Layer 5 of a small transformer language model trained on English Wikipedia (8 layers, counted from 0, width 128).
A neuron's activation on a vector x is GELU(weights . x + bias), where the dot is the dot product.

Input weights of the MLP neurons that the questions are about. A number n stands for (n - 500) times 0.0013.
n4 (bias -0.207): 571 511 473 541 508 288 735 268 546 469 594 751 469 511 462 793 300 500 341 512 593 568 519 542 574 598 451 413 416 287 558 632 442 507 320 488 570 489 514 392 448 519 622 594 435 562 496 210 307 562 451 326 661 621 571 388 441 569 673 556 424 515 563 463 504 470 531 389 599 344 673 530 507 638 367 781 616 360 229 369 619 446 687 401 588 478 727 643 470 690 657 489 592 705 624 348 530 617 290 523 633 489 464 500 334 483 674 295 664 489 745 533 515 319 594 588 335 534 508 496 515 382 741 323 313 387 535 439
n6 (bias -0.217): 439 543 390 415 475 348 414 570 346 288 366 508 558 552 492 340 480 592 332 354 613 729 305 508 621 496 540 504 674 311 271 873 554 398 471 405 718 374 620 607 504 626 283 319 594 617 629 964 492 488 451 484 560 412 536 364 409 537 407 193 423 484 612 397 412 327 421 525 622 525 603 488 533 508 567 639 367 646 771 452 252 830 595 626 571 488 320 520 512 551 607 460 558 570 824 410 456 366 540 401 553 551 450 548 217 429 504 380 420 863 585 520 402 551 512 666 492 308 622 382 585 418 599 318 615 553 566 450
n8 (bias -0.275): 472 366 375 389 295 601 649 373 344 186 376 465 508 417 464 781 620 389 421 533 429 282 324 633 586 428 623 428 634 354 488 620 354 531 339 679 488 426 711 349 469 267 355 635 262 596 627 605 616 680 532 735 567 632 504 542 446 361 389 173 452 385 468 496 292 480 439 439 539 540 496 476 417 535 645 424 496 548 553 449 355 570 434 543 547 660 595 659 504 647 626 800 500 550 344 597 579 657 550 646 565 790 257 461 368 481 535 389 706 432 645 759 496 274 611 671 534 665 252 589 512 476 534 380 512 656 390 427
n9 (bias -0.187): 657 477 500 597 446 451 614 181 511 653 545 401 521 684 456 848 552 684 381 263 737 480 743 329 292 549 312 621 704 464 450 314 364 488 408 525 575 496 399 677 460 309 414 186 480 519 468 443 447 597 698 488 588 300 773 581 370 434 434 500 516 555 472 370 560 588 595 430 469 476 528 251 372 523 453 549 416 370 320 508 554 746 630 504 425 528 556 237 528 661 521 571 463 601 322 488 504 488 602 821 271 598 450 433 714 624 480 412 568 782 369 480 419 477 584 477 481 365 241 370 472 533 401 710 704 585 393 210
n18 (bias -0.237): 291 522 491 770 385 561 589 617 379 336 257 568 462 555 751 396 561 250 385 481 514 552 327 613 567 519 398 407 644 417 634 607 339 707 456 481 646 364 764 486 725 636 646 597 378 585 227 680 369 370 523 569 486 587 491 250 436 467 424 179 622 810 154 309 711 495 271 481 291 815 509 411 386 357 628 636 491 556 509 389 438 370 400 491 655 796 532 622 537 631 528 732 467 165 290 528 463 753 613 448 406 875 478 605 486 530 596 454 361 477 638 224 767 581 389 735 327 585 229 455 673 420 684 263 557 467 290 580
n58 (bias -0.185): 419 848 573 589 662 644 599 599 294 616 543 429 305 424 288 550 675 530 517 443 589 367 543 379 289 457 487 560 735 441 325 500 402 340 434 635 437 202 745 596 487 359 638 610 457 615 695 530 513 504 675 492 470 341 521 467 363 448 569 283 723 299 315 687 454 521 443 231 500 620 259 552 519 484 692 461 530 641 392 146 362 509 459 504 500 629 635 289 487 442 647 542 435 467 560 474 81 474 600 604 431 677 678 508 402 488 332 597 610 385 814 512 671 369 619 329 297 470 560 285 350 396 468 394 509 269 779 622
n61 (bias -0.327): 554 676 568 522 270 328 671 500 537 342 527 570 815 407 598 862 446 309 575 325 344 288 549 600 311 307 593 643 375 260 624 191 401 920 403 463 548 583 537 619 597 85 491 375 464 422 287 600 370 487 679 271 705 426 700 423 509 527 496 500 441 608 478 465 601 594 495 505 395 509 417 509 451 646 618 301 496 496 641 731 269 361 461 321 701 714 575 496 761 548 373 482 500 453 419 654 282 698 524 336 260 803 338 487 697 604 496 349 624 268 487 526 626 259 758 571 257 392 581 409 599 505 517 294 518 464 532 612
n86 (bias -0.106): 94 386 371 512 373 477 359 341 389 422 500 633 245 785 566 285 496 679 796 547 447 583 278 641 432 451 422 751 604 390 454 706 626 440 291 429 464 488 592 466 553 450 317 443 537 452 545 529 364 658 780 613 398 581 500 496 232 500 595 336 417 698 736 372 366 635 466 542 464 434 641 542 660 472 737 380 557 277 533 476 492 462 492 412 733 616 545 376 520 560 579 488 437 417 447 633 557 392 648 479 225 898 594 399 636 389 443 524 410 344 524 528 459 559 774 377 339 712 344 416 710 429 419 541 433 459 319 587
n106 (bias -0.300): 621 504 327 396 594 359 706 516 500 420 395 328 517 641 583 781 609 504 368 362 475 449 441 881 496 387 670 722 555 347 453 173 396 609 422 628 520 435 446 517 533 218 382 254 403 678 512 334 508 597 567 595 571 665 367 428 480 483 592 396 609 379 450 484 451 413 577 308 276 724 836 437 455 601 869 449 488 555 903 608 544 517 516 467 435 455 529 638 752 390 636 447 402 680 609 817 421 504 176 590 492 443 726 504 333 551 315 500 429 442 492 374 584 448 392 492 484 327 471 691 550 559 291 387 458 433 363 388
n159 (bias -0.380): 459 583 512 381 639 585 392 496 320 217 401 395 416 545 496 241 348 794 415 716 553 625 504 488 424 348 590 405 581 455 677 175 520 448 530 244 488 448 546 601 435 591 512 340 334 512 553 316 645 706 290 710 402 709 365 524 336 677 516 574 438 429 634 384 297 492 529 563 604 533 528 292 418 425 605 699 463 541 533 480 602 530 524 424 725 709 414 456 662 688 508 351 312 453 389 305 357 351 470 613 658 496 492 536 335 599 488 643 626 406 606 791 347 381 795 650 496 662 356 204 599 550 655 295 604 608 740 299
n188 (bias -0.084): 425 725 567 702 572 380 513 560 676 440 620 517 132 557 474 519 487 496 500 436 693 660 222 317 400 580 255 522 397 531 319 209 318 440 610 126 543 663 484 554 417 478 718 355 438 560 526 674 354 445 438 491 456 486 368 635 281 536 500 531 433 577 587 676 526 439 338 622 405 656 470 268 440 653 547 229 285 850 598 163 390 632 539 453 810 547 430 672 761 509 684 629 231 711 412 389 421 802 381 464 558 393 395 405 218 332 400 478 548 447 538 697 558 589 474 611 487 740 677 504 381 630 616 575 464 185 505 563
n197 (bias -0.238): 547 612 364 673 385 423 652 763 741 441 378 445 531 354 379 583 483 358 479 455 367 635 565 421 638 444 513 353 480 350 576 370 321 567 460 283 470 361 484 438 500 382 369 358 321 742 440 588 457 425 465 879 526 509 367 483 251 637 442 409 343 625 688 306 521 547 473 575 205 461 301 19 214 438 453 644 491 856 763 131 426 518 588 542 538 601 766 639 487 525 610 682 482 653 435 413 595 570 519 509 610 772 455 389 483 552 598 341 543 560 587 555 713 550 625 443 393 347 617 487 899 342 573 461 421 539 553 425
n226 (bias -0.363): 366 678 228 680 467 470 481 585 414 387 519 505 193 555 602 579 546 390 299 844 574 346 430 491 433 296 624 208 652 606 510 639 789 603 538 486 405 419 888 533 349 234 317 472 519 603 426 524 440 522 481 582 399 476 325 420 441 514 504 468 598 750 527 514 509 860 329 481 103 420 482 645 559 455 677 383 477 393 444 707 12 471 500 545 609 464 344 595 550 545 349 518 594 784 542 724 334 729 517 519 594 464 408 473 732 616 468 404 748 555 983 383 598 215 256 638 637 505 426 536 449 284 557 491 430 509 661 389
n240 (bias -0.332): 515 630 637 465 623 478 555 220 439 504 593 485 551 688 477 372 496 435 492 592 573 391 787 457 428 407 677 477 348 550 536 713 537 747 669 421 549 436 604 389 229 508 692 384 351 608 650 429 457 526 419 519 265 476 781 578 515 425 381 589 449 582 519 636 367 565 175 504 410 664 572 676 461 206 348 715 431 345 567 538 500 352 421 545 386 564 366 428 607 718 465 474 287 645 399 422 427 691 514 421 371 594 603 549 798 615 595 466 400 697 378 402 613 400 400 836 563 656 318 489 461 614 638 469 524 387 480 493
n252 (bias -0.215): 488 623 355 627 463 421 456 238 485 298 604 445 313 603 389 356 408 635 527 628 639 383 660 456 545 664 524 348 474 828 549 564 462 681 562 492 648 608 500 276 602 524 625 429 536 392 401 621 452 649 420 574 472 616 389 515 384 822 573 392 327 488 449 465 382 564 214 419 620 299 664 158 406 814 453 592 631 504 395 488 313 768 694 252 570 461 634 609 559 547 273 609 646 496 552 488 635 721 346 484 512 759 398 457 349 530 292 464 714 440 508 496 408 404 552 582 557 387 576 298 492 532 751 492 439 592 382 519
n291 (bias -0.262): 395 597 571 550 608 413 371 373 435 496 543 557 421 485 144 450 585 319 385 312 458 563 659 547 460 535 666 535 261 523 241 399 198 594 621 548 527 406 641 766 331 461 551 488 268 605 650 602 438 605 539 603 272 621 550 574 655 595 578 578 426 403 753 462 458 465 524 409 511 457 698 465 507 597 568 692 469 804 366 558 496 480 625 349 614 576 562 492 531 462 579 572 172 626 329 296 233 582 538 306 602 387 548 515 496 428 603 527 658 643 530 590 426 765 442 728 500 422 123 542 477 539 529 438 598 402 564 463
n293 (bias -0.178): 565 554 247 440 145 593 413 463 464 344 660 183 456 295 707 647 647 496 355 473 624 291 284 675 589 137 702 448 649 449 354 513 554 613 733 434 356 576 564 623 278 470 321 448 531 537 543 618 444 492 587 717 251 437 423 554 500 553 665 522 626 392 641 609 555 788 443 540 555 483 546 330 371 508 420 461 603 526 671 611 463 607 462 706 542 711 419 324 837 231 658 416 298 442 647 461 393 513 562 474 360 320 623 487 250 472 500 491 663 491 587 705 548 467 427 649 397 273 781 546 387 308 402 780 351 192 531 463
n300 (bias -0.287): 421 648 604 645 395 456 381 580 423 414 373 566 673 586 441 479 571 586 453 378 708 189 338 632 439 630 590 378 529 395 395 693 417 367 488 902 743 316 401 448 465 564 671 367 580 534 539 296 737 633 445 403 657 524 574 360 504 274 715 744 571 652 594 342 317 567 613 593 377 524 461 580 393 481 546 337 590 686 708 562 459 679 699 431 569 412 449 328 632 439 460 465 552 538 673 631 178 512 532 512 735 374 635 364 405 518 442 375 426 606 511 595 401 473 531 621 395 229 382 485 358 280 478 571 552 250 633 504
n318 (bias -0.105): 310 507 507 412 323 421 363 358 445 400 386 367 649 584 588 340 419 489 460 515 515 478 493 589 432 335 383 551 592 573 508 559 451 613 257 444 493 361 449 721 471 603 363 420 337 415 602 396 555 465 474 464 358 310 766 619 496 530 757 632 411 617 529 375 420 412 361 601 500 481 468 682 394 507 730 326 704 456 478 489 447 568 532 550 482 636 573 457 580 489 254 478 519 468 603 282 690 651 734 373 493 568 817 522 705 394 543 485 373 511 374 560 356 440 624 579 629 226 684 657 515 337 748 357 545 445 331 440
n334 (bias -0.315): 199 649 112 468 580 547 702 496 377 355 491 294 300 600 614 592 368 618 320 641 473 468 198 551 618 532 672 372 602 305 453 637 443 681 491 439 500 216 351 393 392 325 311 514 560 350 591 389 248 561 450 621 309 727 287 469 633 738 841 331 753 412 392 380 532 368 98 593 291 477 545 403 500 465 352 569 686 541 718 500 369 528 442 536 612 553 473 638 703 593 379 513 370 579 395 620 718 597 475 695 394 566 812 460 568 589 563 455 500 582 574 513 826 627 618 773 278 537 422 420 656 528 698 267 167 335 593 618
n351 (bias -0.238): 381 657 451 478 557 517 287 407 365 540 470 489 595 518 808 555 552 544 401 719 578 530 414 647 370 552 489 541 469 456 557 534 650 460 496 428 453 511 600 530 460 567 511 311 357 303 585 315 627 711 474 675 655 250 622 632 453 470 781 533 717 633 551 543 449 726 218 401 308 609 336 575 305 393 445 448 518 440 455 375 468 584 710 384 558 652 419 439 661 511 198 460 508 731 251 459 211 425 614 572 459 478 482 463 545 490 544 541 474 611 340 482 679 475 493 330 408 729 440 554 377 541 594 533 575 287 603 447
n356 (bias -0.116): 258 452 458 513 582 300 171 298 593 386 361 566 120 454 700 371 668 558 785 785 512 635 546 453 522 550 517 605 230 787 487 513 399 638 422 166 369 646 554 513 331 521 445 513 593 625 375 326 513 605 441 582 517 578 737 640 369 843 392 726 551 617 666 688 512 538 500 530 251 500 615 521 549 568 410 580 384 555 806 575 356 712 520 353 549 631 438 533 669 268 406 750 474 524 517 415 454 390 417 641 564 512 472 673 626 481 496 235 591 383 484 553 542 673 362 488 420 601 471 524 601 330 642 768 407 513 551 420
n371 (bias -0.347): 459 617 442 484 588 255 315 245 530 364 198 556 483 540 468 227 504 835 496 794 545 825 418 735 483 610 706 618 485 532 567 455 297 287 479 442 536 627 549 562 576 541 562 289 471 473 411 347 394 743 357 412 581 344 427 539 496 596 680 854 422 476 279 433 376 488 433 650 345 619 536 500 297 653 779 521 532 639 504 649 543 592 456 389 643 349 613 330 516 433 426 592 351 828 553 364 216 664 456 591 269 453 376 708 553 485 400 472 492 419 527 457 602 555 314 519 508 570 394 524 324 550 515 557 500 557 362 457
n377 (bias -0.009): 416 485 244 400 554 349 512 457 545 398 456 492 230 783 660 380 613 851 686 259 512 646 585 276 326 500 472 572 350 476 269 725 322 492 542 631 484 570 578 475 413 427 557 480 602 539 368 508 452 539 665 425 532 375 592 431 398 697 342 633 702 597 484 578 658 460 397 447 484 407 587 533 671 454 543 541 436 472 643 472 419 790 484 320 453 735 476 547 869 418 357 512 316 577 460 549 448 779 258 488 724 453 542 587 452 564 504 249 520 520 308 695 654 620 552 643 450 403 649 394 383 309 640 653 557 391 302 685
n390 (bias -0.183): 679 412 411 364 303 166 552 226 348 572 548 312 492 591 631 641 424 619 626 673 504 544 500 472 224 424 488 456 440 286 373 412 377 535 645 598 621 442 533 471 532 496 565 297 698 677 436 593 552 581 380 378 440 405 611 534 675 635 523 460 343 843 401 496 665 671 263 545 648 653 527 548 446 615 594 508 548 332 731 393 588 793 379 391 656 426 389 461 488 652 597 453 500 439 680 565 488 593 184 748 621 399 367 677 396 426 433 433 583 572 577 306 424 392 432 545 729 468 704 449 444 293 624 500 516 536 651 270
n407 (bias -0.349): 509 635 517 598 518 300 436 591 512 411 611 387 383 432 232 364 645 398 412 575 288 789 338 371 165 312 343 389 432 407 482 385 348 554 540 548 546 662 702 496 685 629 500 262 379 504 653 496 569 660 491 651 466 354 555 365 579 544 639 632 534 632 648 508 420 487 627 335 247 349 341 457 400 923 312 186 229 783 396 373 516 588 645 301 588 358 737 438 492 571 569 617 630 757 487 582 492 715 527 409 500 512 674 433 551 417 475 644 538 691 684 388 581 434 598 659 398 470 778 521 299 517 548 589 824 367 526 447
n441 (bias -0.186): 642 471 655 496 242 493 409 612 594 331 489 537 614 355 556 420 522 701 386 369 608 481 342 542 635 605 586 627 608 299 358 477 205 518 415 309 691 657 751 255 592 526 602 384 341 355 593 679 372 558 387 430 455 547 385 522 551 722 518 668 481 482 374 533 434 340 488 638 613 398 617 595 422 514 584 647 489 222 299 314 450 678 387 431 533 474 578 318 544 467 401 522 496 489 410 594 396 745 577 496 454 442 560 294 571 563 312 637 407 672 593 689 820 558 571 378 482 462 553 336 474 337 641 362 542 481 385 500
n483 (bias -0.264): 446 416 593 571 213 555 395 573 399 402 538 565 730 388 512 362 329 579 562 517 313 720 504 335 289 400 218 621 613 392 440 500 376 407 383 504 435 581 597 223 434 281 627 242 589 730 479 576 349 279 559 508 134 595 733 584 459 607 492 433 546 585 752 451 599 371 483 760 463 605 398 432 402 576 545 454 761 613 636 608 424 707 634 325 447 565 587 606 529 764 687 357 632 624 567 631 687 412 511 756 644 500 444 574 558 438 500 293 678 521 332 634 655 436 438 399 484 196 395 333 391 555 378 479 585 626 265 208
n493 (bias -0.235): 702 285 525 459 547 465 446 504 219 511 367 338 428 393 286 509 525 401 565 534 730 638 844 462 615 438 89 347 566 340 279 678 206 484 427 318 435 195 704 572 443 592 433 418 550 691 516 680 309 381 372 472 611 350 253 651 536 542 575 471 675 420 467 609 447 434 449 682 274 529 451 500 433 194 484 308 385 691 445 492 544 334 496 230 492 512 520 512 537 741 504 504 559 484 421 792 360 508 615 492 404 636 410 533 483 450 590 709 504 640 397 376 683 591 545 631 244 625 599 593 587 466 578 603 655 579 610 500

Each question shows a token from some text and the vector x that enters the MLP there. A number n stands for (n - 500) times 0.012.

"e": 520 422 477 387 520 715 462 546 674 532 458 424 498 500 575 487 481 478 503 475 568 498 464 482 284 438 520 538 490 541 636 606 684 362 594 484 430 482 495 584 479 378 538 426 474 478 407 502 536 398 609 548 536 377 421 436 403 409 461 457 595 340 519 426 609 499 400 395 463 589 469 573 631 413 531 533 534 490 517 464 502 566 493 646 437 287 583 532 491 524 487 549 460 602 588 414 735 511 646 583 437 433 450 582 562 478 364 484 405 483 573 377 383 472 384 528 491 501 446 487 444 466 524 442 459 484 542 748
Which neuron fires most, and how strongly? n226, at about 2

" in": 645 460 307 390 509 485 539 519 419 511 596 381 425 507 564 483 415 529 548 458 554 537 463 424 560 531 489 458 412 596 628 602 541 486 497 554 516 560 425 404 528 429 519 569 568 527 553 521 634 649 552 452 596 528 477 625 564 463 422 526 426 542 483 452 507 626 458 508 575 433 534 490 520 494 458 466 711 460 576 639 591 510 457 531 485 361 461 509 411 367 387 296 534 606 531 474 590 305 583 505 536 474 263 541 433 491 472 579 529 548 366 423 484 469 511 415 705 574 507 450 447 593 500 466 440 652 548 514
Which two neurons fire most, strongest first? n390, n252

".\n\n": 764 382 492 501 479 470 361 710 670 694 689 529 550 517 435 478 473 447 535 557 512 506 501 555 612 657 501 427 396 461 441 440 540 497 454 515 528 639 448 516 501 514 535 394 566 587 563 563 482 421 468 521 543 505 508 442 487 502 597 463 494 537 522 446 553 484 509 431 475 520 480 540 589 378 499 488 552 539 429 429 496 497 528 476 658 478 508 532 462 450 405 430 349 536 573 472 514 450 486 510 546 448 419 475 434 593 514 441 485 547 503 453 506 485 520 446 470 464 531 501 454 539 394 555 574 390 457 532
Which neuron fires most, and how strongly? n188, at about 1.9

"8": 634 462 514 433 548 377 575 466 595 438 478 579 549 519 534 664 595 441 401 652 494 486 401 391 550 656 542 489 441 642 619 496 643 529 647 378 586 592 456 466 568 587 402 808 584 367 445 334 524 497 418 486 498 440 472 385 579 400 382 473 526 466 555 519 576 274 512 594 554 444 625 583 617 495 451 578 426 405 228 455 555 635 522 508 489 356 522 562 414 422 469 504 568 381 566 551 571 393 569 474 425 418 464 636 461 517 473 560 526 484 521 399 411 490 567 405 671 521 587 446 468 511 406 554 512 555 383 578
Which two neurons fire most, strongest first? n4, n252

"it": 499 428 531 452 591 645 551 430 629 625 660 541 543 482 370 455 565 430 511 247 554 627 480 461 387 505 571 582 456 522 675 389 683 453 503 582 510 530 419 570 618 475 613 359 424 100 516 399 573 340 520 491 601 384 516 364 599 574 367 589 548 511 493 426 485 511 732 605 519 580 391 384 470 438 551 531 625 512 379 637 816 482 414 500 320 380 582 502 436 369 506 603 550 442 470 409 329 483 579 533 560 285 389 410 572 372 572 624 439 490 384 538 353 581 455 377 654 533 406 501 320 830 333 587 445 627 486 674
Which neuron fires most, and how strongly? n9, at about 3.2

"re": 466 412 468 281 479 341 521 671 562 640 585 508 496 501 527 335 439 553 531 585 437 669 371 326 546 539 642 495 425 524 646 399 491 365 527 468 473 556 471 498 742 666 448 534 594 460 509 430 502 426 470 516 676 453 410 545 483 578 567 511 396 315 561 318 588 415 393 613 479 438 518 553 477 522 566 455 566 598 312 569 693 369 366 394 582 471 570 654 476 434 556 292 424 404 529 532 874 497 543 398 498 566 464 477 472 437 434 777 556 515 290 537 378 547 515 506 709 558 519 549 463 470 491 385 447 713 514 505
Which of these neurons fires most? n159

"o": 484 525 387 474 588 609 450 520 719 698 623 541 540 381 480 497 385 477 488 597 630 495 532 479 467 321 548 479 478 682 521 596 592 406 381 390 190 505 498 477 549 390 585 640 558 375 400 479 548 410 594 455 517 335 377 435 496 582 406 402 513 404 588 599 568 660 454 501 657 339 465 465 470 318 470 501 646 478 530 474 428 452 457 414 479 405 620 617 515 479 421 510 552 451 591 567 576 408 636 594 584 400 239 564 570 412 467 570 346 481 402 448 432 470 449 465 569 590 661 701 552 520 465 429 487 516 498 642
Which of these neurons fires most? n226

" E": 503 432 600 501 545 485 429 561 563 553 558 390 509 591 419 499 532 496 545 419 397 477 492 499 517 679 560 469 368 501 553 531 532 549 567 530 399 713 391 509 519 521 574 503 438 409 505 533 530 360 481 492 638 404 395 552 532 632 417 451 495 429 562 476 443 486 603 476 639 482 489 609 529 496 416 458 565 551 378 420 407 555 495 513 364 366 599 599 445 356 486 398 548 491 502 526 593 644 537 479 571 421 413 602 503 309 534 608 430 558 428 537 583 615 563 465 512 597 494 420 497 473 466 455 369 627 539 569
Which of these neurons fires most? n441

"i": 382 489 497 427 398 594 503 775 525 430 489 525 609 439 624 589 496 318 519 346 450 261 542 315 433 694 490 508 525 561 430 500 645 339 542 546 330 484 406 491 776 613 606 475 427 599 318 617 492 425 560 415 703 428 486 300 442 455 489 439 442 558 473 477 583 518 613 621 496 691 339 496 511 434 630 539 699 420 551 550 544 539 333 690 370 500 482 524 557 441 391 529 485 367 554 469 546 464 585 328 583 382 476 652 490 533 384 567 260 486 569 447 455 491 507 660 786 439 635 384 557 390 528 575 493 553 481 555
Which of these neurons fires most? n18

" of": 575 436 438 407 492 580 429 527 508 472 497 362 524 352 438 316 483 458 586 506 496 528 459 502 515 504 497 416 433 514 697 460 522 311 423 611 532 634 476 377 492 497 528 414 463 535 562 467 607 470 604 500 684 440 420 456 502 442 385 570 479 493 465 384 481 656 532 587 593 472 522 456 484 490 470 546 706 535 651 601 634 476 495 473 559 483 455 658 565 464 380 467 619 462 493 496 497 401 600 490 491 469 367 653 431 326 483 629 584 454 510 408 700 474 609 401 666 645 589 607 405 646 439 491 439 550 457 476
Which of these neurons fires most? n371

" that": 574 422 467 497 578 469 546 492 612 706 425 490 526 506 521 523 481 480 454 572 436 439 481 541 520 533 389 589 480 496 594 467 527 538 596 424 516 469 468 474 421 526 471 396 630 573 544 485 595 542 518 516 571 455 452 451 431 511 486 461 515 555 530 551 559 543 514 517 540 465 628 410 522 392 410 438 384 507 527 434 508 410 448 609 361 452 499 567 487 455 466 428 485 485 540 598 439 453 653 588 566 548 445 550 385 537 603 602 412 453 480 332 467 492 549 460 601 510 465 556 446 414 318 470 514 458 601 534
The three highest activations, in order: n106, n493, n390

" e": 544 455 565 520 511 658 475 590 461 368 581 457 339 512 362 502 443 596 694 495 492 417 590 396 493 685 486 369 399 600 560 535 481 524 572 435 491 668 382 477 581 593 446 743 599 476 466 557 598 360 445 517 578 401 434 415 463 544 579 457 549 441 578 256 515 432 579 564 499 517 405 477 644 469 432 350 620 490 422 524 447 694 538 499 377 181 603 515 432 341 549 413 562 532 503 570 681 520 521 481 506 406 373 540 564 495 409 532 434 584 557 532 514 557 608 345 403 510 608 520 498 537 445 449 536 443 507 627
Which two neurons fire most, strongest first? n252, n407

"s": 641 515 503 434 511 531 539 557 470 742 472 542 395 519 541 518 593 437 481 549 284 506 423 288 509 500 565 557 522 395 599 580 687 428 570 452 423 516 424 438 692 520 474 578 465 618 489 448 442 427 562 620 548 532 466 304 486 610 358 457 436 529 542 475 534 395 524 282 480 412 491 493 615 476 407 423 426 453 442 383 859 450 387 589 524 322 482 577 533 473 501 589 609 554 434 411 515 368 642 516 579 579 440 547 516 457 467 580 421 588 571 404 435 430 612 390 409 377 470 788 616 429 352 556 551 467 509 583
The three highest activations, in order: n197, n407, n86

"an": 492 408 433 560 434 528 439 534 597 596 527 513 461 476 486 550 537 497 459 576 416 261 544 444 499 505 547 465 451 440 508 506 840 471 576 558 482 566 351 498 561 359 590 468 414 171 460 600 352 466 539 346 596 549 491 433 390 513 563 377 492 576 452 514 563 637 384 494 448 457 431 568 731 684 507 459 502 456 456 598 434 601 531 625 529 445 428 741 508 393 457 426 569 423 428 605 585 645 604 391 474 449 316 589 559 581 520 529 490 670 404 440 520 469 665 483 661 507 570 433 511 429 413 519 504 634 471 555
Which of these neurons fires most? n226

"ed": 464 425 569 396 609 550 534 421 570 655 754 469 657 412 434 560 461 461 575 608 350 568 438 622 385 810 662 688 531 592 539 592 623 530 515 548 329 413 519 532 511 670 474 284 419 200 617 427 592 269 496 375 431 369 417 486 655 429 385 456 505 522 502 352 511 362 456 574 484 568 487 496 510 483 528 340 419 497 380 440 659 323 409 699 530 254 326 438 516 500 585 474 464 377 532 304 578 451 604 552 599 556 291 559 729 412 430 452 424 516 462 517 429 525 536 581 737 567 425 453 374 628 405 436 504 522 663 543
Which of these neurons fires most? n240

"in": 525 374 424 352 454 588 501 558 367 504 660 530 595 393 591 421 490 476 513 465 445 554 644 486 458 341 374 470 503 570 593 454 487 277 640 348 394 541 587 444 459 483 413 558 482 564 592 503 406 514 523 500 575 589 502 367 620 407 369 551 440 473 458 582 597 563 630 459 496 498 569 684 622 449 465 580 535 473 448 705 664 588 432 712 457 427 554 541 355 396 391 397 504 522 409 505 545 437 643 488 515 385 347 505 380 493 615 597 472 527 414 391 505 469 571 163 669 510 536 507 636 595 398 562 472 596 504 543
Which of these neurons fires most? n483

"ad": 577 432 351 534 466 469 521 571 584 506 514 475 493 622 462 413 395 433 359 507 481 556 441 638 414 536 542 509 450 493 477 530 594 578 493 398 542 617 451 523 526 512 492 481 555 599 610 553 584 538 562 464 390 468 370 332 370 465 461 373 455 419 497 453 588 420 499 377 547 455 432 546 645 514 456 535 613 567 621 442 425 488 484 629 479 302 580 469 589 417 446 445 674 496 545 412 489 602 606 598 567 463 523 751 463 524 404 618 427 499 513 376 417 484 535 412 522 499 598 639 459 379 500 509 527 459 571 528
Which of these neurons fires most? n6

" t": 492 504 464 568 547 539 550 454 420 543 522 656 491 520 424 488 527 578 537 591 496 564 521 387 373 630 501 441 374 377 535 499 516 474 684 583 430 517 282 462 543 492 522 621 595 446 565 521 562 400 512 496 674 449 641 522 568 416 441 488 591 320 551 433 531 434 556 527 662 507 459 460 617 454 385 508 469 493 528 456 738 601 504 479 485 436 400 510 427 370 550 495 508 462 566 538 446 418 544 492 493 470 491 745 480 474 580 447 463 375 475 510 395 576 639 456 530 492 564 556 459 584 421 446 502 451 444 472
Which of these neurons fires most? n377

" a": 514 482 391 388 492 475 572 555 584 548 491 496 435 522 411 454 384 592 479 421 483 540 480 440 463 562 495 459 399 574 539 561 613 537 421 539 501 595 452 559 469 568 441 476 623 392 558 479 477 401 427 472 575 585 418 528 567 434 540 497 470 538 535 487 609 470 488 411 621 530 387 467 398 482 513 440 502 473 505 519 330 519 457 467 518 375 513 539 415 506 482 498 445 512 567 536 548 547 639 557 528 558 381 516 459 500 572 512 490 427 569 423 549 524 493 469 526 554 617 628 590 559 412 483 538 564 534 508
Which neuron fires most, and how strongly? n6, at about 0.26

" for": 492 436 419 481 388 549 462 477 514 569 626 568 636 612 476 429 502 556 514 573 308 541 331 373 445 678 568 495 426 569 695 480 489 418 536 602 692 563 455 460 545 691 559 510 539 221 441 423 655 444 476 417 506 507 509 442 649 574 453 508 485 471 611 453 570 401 540 560 456 577 473 383 435 251 527 499 505 560 598 415 698 672 429 494 441 293 463 595 470 484 460 490 567 433 505 507 410 472 604 556 382 484 299 632 494 315 501 634 436 518 554 471 362 575 677 418 696 402 519 531 360 639 487 465 398 579 422 539
Which of these neurons fires most? n371

" b": 454 436 574 478 601 448 516 555 465 498 405 605 515 540 536 486 487 472 474 532 557 428 472 439 471 536 610 500 372 599 555 445 492 487 515 410 420 660 359 482 453 607 523 485 631 558 431 519 519 477 471 451 574 618 514 388 511 553 436 567 575 400 576 487 539 452 562 541 465 530 429 450 498 546 444 531 431 501 457 495 529 610 508 475 449 294 422 620 480 448 578 522 568 538 511 512 587 491 592 576 608 446 447 558 609 506 527 511 457 494 448 504 447 563 567 528 581 556 506 397 447 645 368 503 426 393 320 497
Which neuron fires most, and how strongly? n356, at about 2.9

"9": 695 457 496 396 628 442 543 489 690 508 499 531 532 510 498 557 571 550 452 548 455 484 463 439 582 651 487 469 415 517 615 501 624 437 674 438 461 674 494 433 549 456 453 535 490 363 442 345 483 456 498 396 557 418 451 468 630 478 264 450 533 486 577 549 519 440 422 586 546 512 486 487 575 474 499 511 467 439 254 477 591 615 458 513 504 370 564 551 432 399 420 500 624 442 597 528 534 463 528 464 433 390 447 657 483 418 436 566 544 439 498 397 562 525 527 400 750 575 609 461 484 630 411 649 506 641 448 569
Which two neurons fire most, strongest first? n371, n252

".": 635 413 450 507 504 492 416 585 593 738 595 530 479 519 431 507 511 437 585 534 535 533 514 560 659 696 470 486 398 441 403 411 535 490 519 493 534 570 455 536 523 500 526 396 533 609 610 579 548 514 455 471 585 502 538 493 524 499 567 492 482 504 527 547 576 505 577 532 365 579 466 496 511 404 485 445 513 528 428 445 508 538 448 543 585 419 516 621 493 446 452 395 363 402 545 499 555 524 508 546 536 407 474 463 456 581 608 442 498 581 544 354 538 512 511 498 479 469 518 449 454 462 390 500 500 431 490 563
Which neuron fires most, and how strongly? n188, at about 2.3

"3": 690 435 580 442 731 427 520 425 639 482 497 510 478 506 592 634 502 465 476 548 600 451 431 510 468 629 539 486 448 491 563 520 566 500 715 452 438 691 460 487 612 582 330 676 471 385 411 452 472 413 504 378 577 397 402 460 531 533 321 464 454 472 513 591 480 410 482 597 541 429 468 610 578 502 449 487 545 464 213 473 653 537 410 510 440 398 568 557 417 514 463 538 515 482 533 553 553 376 548 596 524 382 520 611 574 301 350 618 451 503 540 377 472 520 480 501 665 551 613 432 544 467 430 501 557 554 430 593
Which two neurons fire most, strongest first? n441, n4

"ar": 497 346 318 446 396 733 463 702 627 588 507 446 445 433 578 676 525 486 463 455 544 413 528 394 620 624 516 426 471 457 438 587 607 407 696 413 381 581 437 513 505 651 402 530 529 438 393 376 444 393 576 466 498 569 403 415 691 510 429 407 550 367 501 495 484 645 211 571 558 562 178 617 659 537 289 469 726 411 680 535 534 501 399 613 450 414 473 808 657 392 430 447 649 367 529 475 538 662 546 449 521 470 466 369 602 566 587 628 336 452 500 486 425 526 519 631 695 453 436 386 364 538 518 480 414 554 692 468
Which two neurons fire most, strongest first? n334, n293